Layer 8 of a small transformer language model trained on English Wikipedia (24 layers, counted from 0, width 64).
A neuron's activation on a vector x is GELU(gate . x) times (in . x), where the dot is the dot product.

Input weights of the MLP neurons that the questions are about. A number n stands for (n - 500) times 0.00066.
n34 gate: 518,492,338,477,270,399,522,440,173,651,278,373,805,564,482,422,395,322,279,387,623,543,510,369,682,624,460,606,425,470,491,561,495,385,718,369,560,570,460,307,649,459,477,637,639,729,451,386,39,196,465,620,650,715,554,626,287,478,545,670,614,595,279,291
n60 gate: 595,554,803,705,767,505,610,366,843,307,330,485,734,584,451,495,449,337,607,514,372,486,975,852,402,696,390,590,439,441,341,533,665,276,641,447,339,339,277,718,739,510,873,613,583,509,355,528,591,302,247,491,451,351,524,593,455,563,339,416,628,607,419,593
n90 gate: 233,356,607,486,648,579,711,551,609,621,472,309,411,754,408,858,708,518,628,628,611,531,435,665,827,613,338,486,557,513,258,513,542,303,371,637,301,602,482,478,266,785,453,537,271,259,434,642,419,409,377,817,519,517,514,688,622,414,468,569,393,439,180,472
n109 gate: 338,535,495,452,865,438,728,791,514,600,577,354,935,429,509,614,510,822,453,541,491,522,628,425,289,615,253,543,481,697,545,653,371,772,536,509,377,346,205,718,416,419,418,293,475,500,656,391,534,810,630,336,538,349,760,505,414,334,420,540,424,567,364,514
n124 gate: 642,509,315,204,559,302,450,595,565,392,419,650,448,622,644,495,657,679,403,451,599,465,749,453,612,486,741,681,134,539,643,326,652,467,419,546,596,847,803,396,635,486,845,477,540,369,429,568,650,578,674,500,270,456,320,811,662,615,551,545,373,806,476,509
n186 gate: 266,374,530,527,616,657,633,406,469,638,423,637,635,433,500,607,412,526,504,513,665,358,789,597,588,664,375,261,509,550,187,771,378,266,572,224,620,419,526,598,310,706,414,407,322,423,504,235,417,487,331,513,722,316,421,619,482,844,482,637,643,429,541,694
n206 gate: 491,442,443,233,664,253,451,496,259,589,556,421,650,373,521,304,553,421,542,496,245,584,491,508,584,512,414,736,548,260,496,476,238,195,342,400,453,431,398,622,815,406,500,517,612,651,371,659,264,475,327,321,305,416,383,429,612,562,731,622,330,456,544,496
n215 gate: 748,661,473,533,862,212,549,491,541,96,453,714,444,440,486,440,177,568,555,438,500,613,480,376,574,522,182,397,647,500,355,764,284,598,429,532,431,522,384,562,152,449,514,385,456,380,595,531,562,396,452,656,417,130,459,290,622,437,358,416,319,500,386,454
n236 gate: 569,463,309,362,307,518,623,486,327,236,546,621,514,541,500,722,580,478,482,526,323,462,706,392,658,465,780,386,440,597,345,664,216,321,881,522,584,530,504,474,675,468,643,762,838,422,682,426,94,451,616,487,622,641,781,531,440,504,401,548,550,530,402,567
n243 gate: 626,567,703,325,463,643,388,426,614,656,526,567,456,423,206,742,469,378,466,504,698,553,416,462,684,659,638,626,593,632,619,561,395,291,566,351,460,856,454,641,449,452,320,487,446,147,477,537,380,542,267,528,672,236,627,376,413,386,359,330,297,415,469,363
n246 gate: 285,545,486,606,610,495,327,475,597,470,520,587,395,297,446,411,676,224,299,287,564,281,591,863,239,669,394,500,444,229,302,679,827,655,239,417,458,452,619,557,107,301,606,416,568,295,527,276,812,616,557,495,347,589,656,539,761,650,515,463,719,570,372,510
n34 in: 630,565,359,202,453,428,470,725,434,679,382,427,554,766,566,451,444,617,342,632,602,395,582,368,620,638,651,405,336,533,521,619,414,468,534,351,562,534,341,307,513,652,891,767,575,667,313,543,353,321,525,475,571,651,412,707,432,509,557,500,861,698,266,257
n60 in: 325,591,267,513,290,631,697,539,491,718,302,487,167,478,487,396,215,432,539,649,348,259,570,328,703,458,466,430,242,420,290,484,522,364,396,530,355,421,654,413,431,400,416,630,573,529,608,300,429,508,504,403,725,622,500,641,601,403,801,786,457,430,326,590
n90 in: 598,459,399,669,547,504,359,557,325,467,623,400,369,488,737,171,766,492,404,539,609,481,574,460,427,386,735,361,521,508,500,504,607,414,496,472,583,196,317,551,853,190,637,391,423,601,533,566,592,556,361,492,439,500,691,760,557,635,371,491,630,611,550,472
n109 in: 350,422,405,495,635,505,713,704,535,830,619,301,696,549,415,464,368,662,509,625,581,335,417,339,500,509,300,391,542,955,603,568,368,682,590,340,294,712,708,600,442,735,454,374,670,235,448,548,704,452,303,555,460,411,597,602,523,632,415,409,410,653,393,352
n124 in: 560,485,419,255,447,419,324,449,637,517,234,617,521,492,391,453,438,710,400,439,424,556,404,605,630,529,807,457,361,453,753,90,470,658,443,671,496,480,545,618,626,249,323,605,509,630,496,407,504,707,705,623,260,615,421,696,423,698,437,545,555,564,674,605
n186 in: 492,285,440,397,394,355,594,547,354,559,651,681,654,508,786,480,577,572,396,478,559,456,597,457,527,640,610,275,672,540,522,574,468,555,597,569,413,357,534,564,639,755,588,442,886,335,681,545,440,557,448,529,367,382,542,380,457,424,241,591,692,227,440,535
n206 in: 533,379,638,475,843,475,357,650,504,533,696,835,875,492,312,508,431,440,321,457,191,640,545,512,586,352,548,550,420,286,629,594,391,300,461,642,366,271,532,334,569,314,508,529,504,567,401,405,470,597,543,535,389,496,431,341,396,589,463,474,294,403,530,602
n215 in: 828,287,702,482,453,469,373,496,517,668,504,604,402,723,217,456,546,513,517,517,588,616,405,396,469,329,236,549,644,679,254,400,375,731,458,522,791,572,487,572,422,350,460,522,588,508,449,546,713,513,199,488,513,500,392,361,571,865,565,304,302,492,441,722
n236 in: 812,496,283,554,508,459,512,429,552,455,262,517,250,365,231,570,367,496,598,594,434,426,380,398,471,384,389,421,365,443,523,351,558,425,689,792,619,492,373,338,798,384,786,533,522,377,434,488,462,456,387,531,541,547,593,244,337,641,255,574,508,391,288,410
n243 in: 310,559,637,531,660,689,616,538,419,613,508,516,557,440,522,583,712,239,615,453,440,486,586,452,459,540,580,275,627,545,604,489,469,431,536,571,321,536,388,475,328,757,742,421,607,326,507,507,434,592,403,592,703,816,581,541,755,478,675,624,406,639,562,481
n246 in: 483,731,648,504,504,500,442,457,471,732,700,509,695,739,445,431,500,329,200,373,504,407,546,547,521,396,599,296,623,226,366,590,543,379,610,732,464,611,286,327,436,526,360,730,644,413,382,373,434,345,435,785,650,645,243,555,340,333,419,491,569,379,430,381

Each question shows a token from some text and the vector x that enters the MLP there. A number n stands for (n - 500) times 0.0097.

".\n\n": 629,539,326,578,643,439,585,583,725,224,538,796,575,554,503,581,292,535,565,517,681,380,342,407,560,590,344,634,643,521,490,537,624,551,500,498,285,287,472,467,483,516,640,657,555,564,521,504,534,695,582,520,469,583,432,241,509,502,393,359,474,415,598,282
Which neuron lights up most? n90

" C": 571,423,404,444,644,566,518,394,647,557,400,475,459,664,508,520,381,417,585,213,642,610,219,524,559,443,442,675,728,416,551,386,556,472,568,388,390,351,575,489,587,325,623,641,587,726,472,371,600,630,430,514,694,553,506,544,531,561,474,414,514,618,686,498
Which two neurons fire most, strongest first? n186, n109

" t": 316,398,573,424,643,497,445,460,570,374,517,590,407,717,634,648,432,463,521,517,611,584,227,557,620,576,468,638,759,559,657,571,437,227,536,517,533,372,473,370,609,563,607,541,524,600,446,346,523,721,493,356,503,484,412,525,625,365,386,429,527,413,711,448
Which two neurons fire most, strongest first? n206, n109

"|": 509,410,513,363,492,331,474,460,608,273,502,828,528,530,492,487,439,319,451,377,565,437,429,635,494,354,471,359,790,692,570,404,535,405,541,523,344,345,577,563,587,479,578,622,444,356,427,594,715,529,568,450,519,635,425,700,385,594,575,496,533,429,622,224
Which neuron lights up most? n124

"ig": 294,567,618,548,433,798,600,567,377,386,537,523,602,390,411,573,414,337,456,330,590,530,255,571,656,530,540,554,627,629,624,636,675,526,572,491,549,369,533,464,572,672,674,570,481,631,561,401,584,631,552,381,502,624,559,798,460,327,417,465,539,350,498,597
Which neuron fires most, and how strongly? n215, at about 0.1

"ir": 496,479,602,566,689,675,590,513,659,322,282,529,741,556,416,480,326,635,389,291,334,457,400,498,464,546,587,551,620,478,561,420,572,484,746,625,495,392,607,602,637,550,785,541,484,673,475,363,556,535,439,442,458,631,417,559,604,445,609,617,430,448,661,639
Which neuron lights up most? n124

"et": 480,442,493,450,527,576,498,579,504,390,681,334,391,528,549,512,445,450,565,508,672,700,399,749,613,674,487,398,696,594,609,576,630,613,583,672,646,526,596,448,461,622,451,513,333,643,441,538,779,447,380,461,413,600,471,534,705,479,374,489,738,416,775,404
Which neuron fires most, and how strongly? n90, at about 0.34

"16": 650,470,336,454,602,609,624,408,558,471,499,500,569,723,427,653,423,359,360,408,514,505,196,558,271,479,560,487,665,531,576,484,383,547,680,632,614,420,431,669,471,624,565,597,664,562,437,439,653,522,469,433,592,747,392,631,484,445,476,563,522,497,486,301
Which neuron lights up most? n34

"ust": 500,422,431,605,560,482,554,551,644,378,600,467,381,502,465,414,462,626,483,386,587,500,246,396,585,546,535,567,764,665,513,443,754,546,559,543,791,528,480,465,651,544,449,642,368,598,552,356,636,748,674,481,606,581,346,555,596,589,473,491,654,373,414,482
Which neuron fires most, and how strongly? n243, at about 0.19

"O": 526,553,258,400,611,531,438,530,649,527,481,637,516,733,551,664,302,531,521,499,256,505,313,446,442,525,649,506,862,564,505,409,466,487,542,367,589,475,628,437,698,574,631,439,509,451,514,460,556,453,601,509,593,601,603,495,525,472,448,670,821,590,565,270
The three highest activations, in order: n236, n34, n215

" |": 427,521,509,445,518,471,410,394,748,398,516,689,702,605,546,679,530,558,418,488,550,581,427,593,593,504,442,394,740,463,612,407,452,344,496,537,346,433,488,552,780,569,576,694,549,381,454,369,666,604,361,375,600,702,410,450,531,543,320,558,519,337,605,323
Which neuron lights up most? n243

"an": 538,501,388,347,471,574,529,725,529,313,792,414,608,541,319,457,485,448,497,364,638,477,219,589,640,534,387,551,673,623,532,421,516,368,468,521,577,566,551,660,616,667,458,531,455,555,488,400,772,478,556,438,458,684,411,617,489,454,376,618,524,426,626,325
Which neuron fires most, and how strongly? n60, at about 0.18

" r": 326,546,545,252,656,553,450,463,602,294,418,475,472,537,537,571,417,602,436,392,724,608,317,432,541,464,390,617,731,597,631,595,517,320,475,576,475,447,482,479,593,303,643,673,579,727,455,495,618,601,469,303,507,524,265,598,487,418,540,688,393,440,627,429
The three highest activations, in order: n206, n124, n186

" B": 518,459,371,484,650,496,467,459,611,612,358,577,479,667,564,493,322,524,303,190,577,549,240,526,491,537,475,507,749,629,570,383,623,383,565,519,410,402,476,394,641,354,615,611,457,621,481,285,621,607,436,410,558,591,622,470,532,529,529,366,421,512,688,564
Which neuron lights up most? n186

"H": 355,470,394,413,632,407,576,473,599,486,354,522,302,762,416,685,413,506,395,339,519,518,201,561,558,389,490,606,649,407,507,477,543,444,657,299,414,252,479,447,681,438,488,563,513,662,556,429,608,483,651,523,546,657,508,568,578,392,475,308,495,428,675,444
Which neuron lights up most? n109

"ation": 502,426,556,440,528,598,495,674,456,342,642,804,387,522,474,633,362,552,364,589,565,531,312,634,634,427,424,788,671,516,548,428,666,525,580,621,590,442,604,429,534,529,596,505,533,765,516,496,673,613,370,448,639,451,738,532,478,452,381,772,479,431,520,370
The three highest activations, in order: n246, n34, n60

"in": 437,641,585,547,501,562,750,417,596,334,650,432,625,562,430,551,335,411,466,522,584,508,278,411,613,282,488,401,754,440,558,540,387,488,577,546,618,539,641,400,579,754,575,605,601,578,495,509,527,476,373,381,597,562,442,816,487,599,439,713,596,359,726,510
Which neuron fires most, and how strongly? n186, at about 0.37

"e": 417,429,524,402,653,592,716,509,470,473,633,645,523,531,462,381,431,605,458,360,437,591,287,577,601,431,447,431,500,509,487,458,636,474,665,465,583,339,440,595,592,669,514,485,615,478,310,560,665,655,390,523,538,555,481,724,757,539,658,793,564,407,813,435
Which neuron lights up most? n186

" ": 255,385,372,534,700,353,501,381,628,469,463,724,603,663,605,458,510,586,521,361,498,573,158,582,611,350,358,516,567,535,688,675,449,482,509,475,423,483,478,594,566,504,601,627,512,527,451,462,743,632,341,548,512,608,462,598,401,460,422,454,534,442,678,499
Which neuron lights up most? n109

" A": 435,505,455,450,830,392,657,447,573,517,420,546,471,600,567,616,350,426,478,283,536,580,192,503,597,545,587,495,706,593,545,336,589,520,524,403,340,430,620,473,728,517,587,663,536,540,445,398,671,488,422,384,726,440,547,516,462,444,501,506,528,382,641,468
Which neuron lights up most? n243

"os": 643,452,356,504,529,607,485,619,600,349,321,635,600,620,530,413,325,646,439,573,444,771,369,540,537,462,422,508,697,410,728,445,589,388,714,574,523,470,617,584,626,655,558,598,434,672,543,563,633,454,480,474,519,620,425,640,669,604,658,721,463,548,607,686
Which neuron fires most, and how strongly? n124, at about 1.7

"a": 496,658,577,485,602,461,624,650,492,427,798,509,611,533,497,503,302,647,426,446,520,574,336,473,359,384,458,554,563,469,497,578,582,493,613,418,399,383,428,429,593,681,501,602,411,702,428,320,667,522,345,612,611,581,463,816,695,487,420,702,569,421,697,421
Which neuron lights up most? n109

"0": 471,421,445,418,604,590,685,329,620,497,599,493,440,663,388,645,482,659,193,487,469,390,301,823,435,429,454,512,519,471,683,375,538,464,506,498,410,455,579,580,380,533,528,488,516,720,603,350,551,564,328,422,635,651,467,628,448,517,557,663,506,515,568,379
Which neuron lights up most? n246

"ess": 540,632,598,512,563,661,520,521,651,431,703,701,556,381,284,539,400,389,498,478,429,625,293,557,703,542,549,524,544,676,511,571,619,614,562,519,663,454,483,435,646,471,609,577,284,764,456,505,515,700,368,410,475,484,242,510,656,530,391,678,461,542,541,542
Which neuron fires most, and how strongly? n109, at about 0.16

"p": 462,373,644,442,316,522,520,754,653,531,412,604,571,683,505,303,373,518,473,498,373,650,311,753,590,369,511,431,647,428,584,495,465,475,603,449,477,496,609,496,297,351,732,629,549,469,630,453,622,513,508,388,603,598,376,547,647,493,623,683,603,457,614,421
The three highest activations, in order: n246, n236, n90

"ly": 489,690,497,360,621,502,578,614,549,485,461,700,680,611,418,525,381,598,434,395,482,577,476,589,642,616,496,543,736,524,607,420,582,587,387,375,733,311,588,714,468,595,564,523,474,647,376,516,581,696,359,436,251,634,499,458,414,423,435,683,632,465,584,444
Which neuron fires most, and how strongly? n206, at about 0.38

" p": 471,444,629,315,433,413,532,423,750,455,408,600,455,686,600,571,413,564,422,363,654,727,250,568,640,504,562,646,691,537,677,478,655,248,591,404,531,349,426,481,335,455,583,648,605,584,540,415,594,623,501,463,448,492,362,499,602,508,401,513,525,407,652,407
Which neuron fires most, and how strongly? n124, at about 0.35

"s": 433,457,526,394,583,512,581,433,678,578,595,636,485,426,493,569,409,441,487,527,533,672,405,599,569,310,426,363,744,535,575,439,687,565,675,604,491,403,618,534,543,639,634,485,409,702,507,391,726,739,483,248,564,520,444,258,705,539,342,775,585,533,463,557
Which neuron fires most, and how strongly? n186, at about 0.2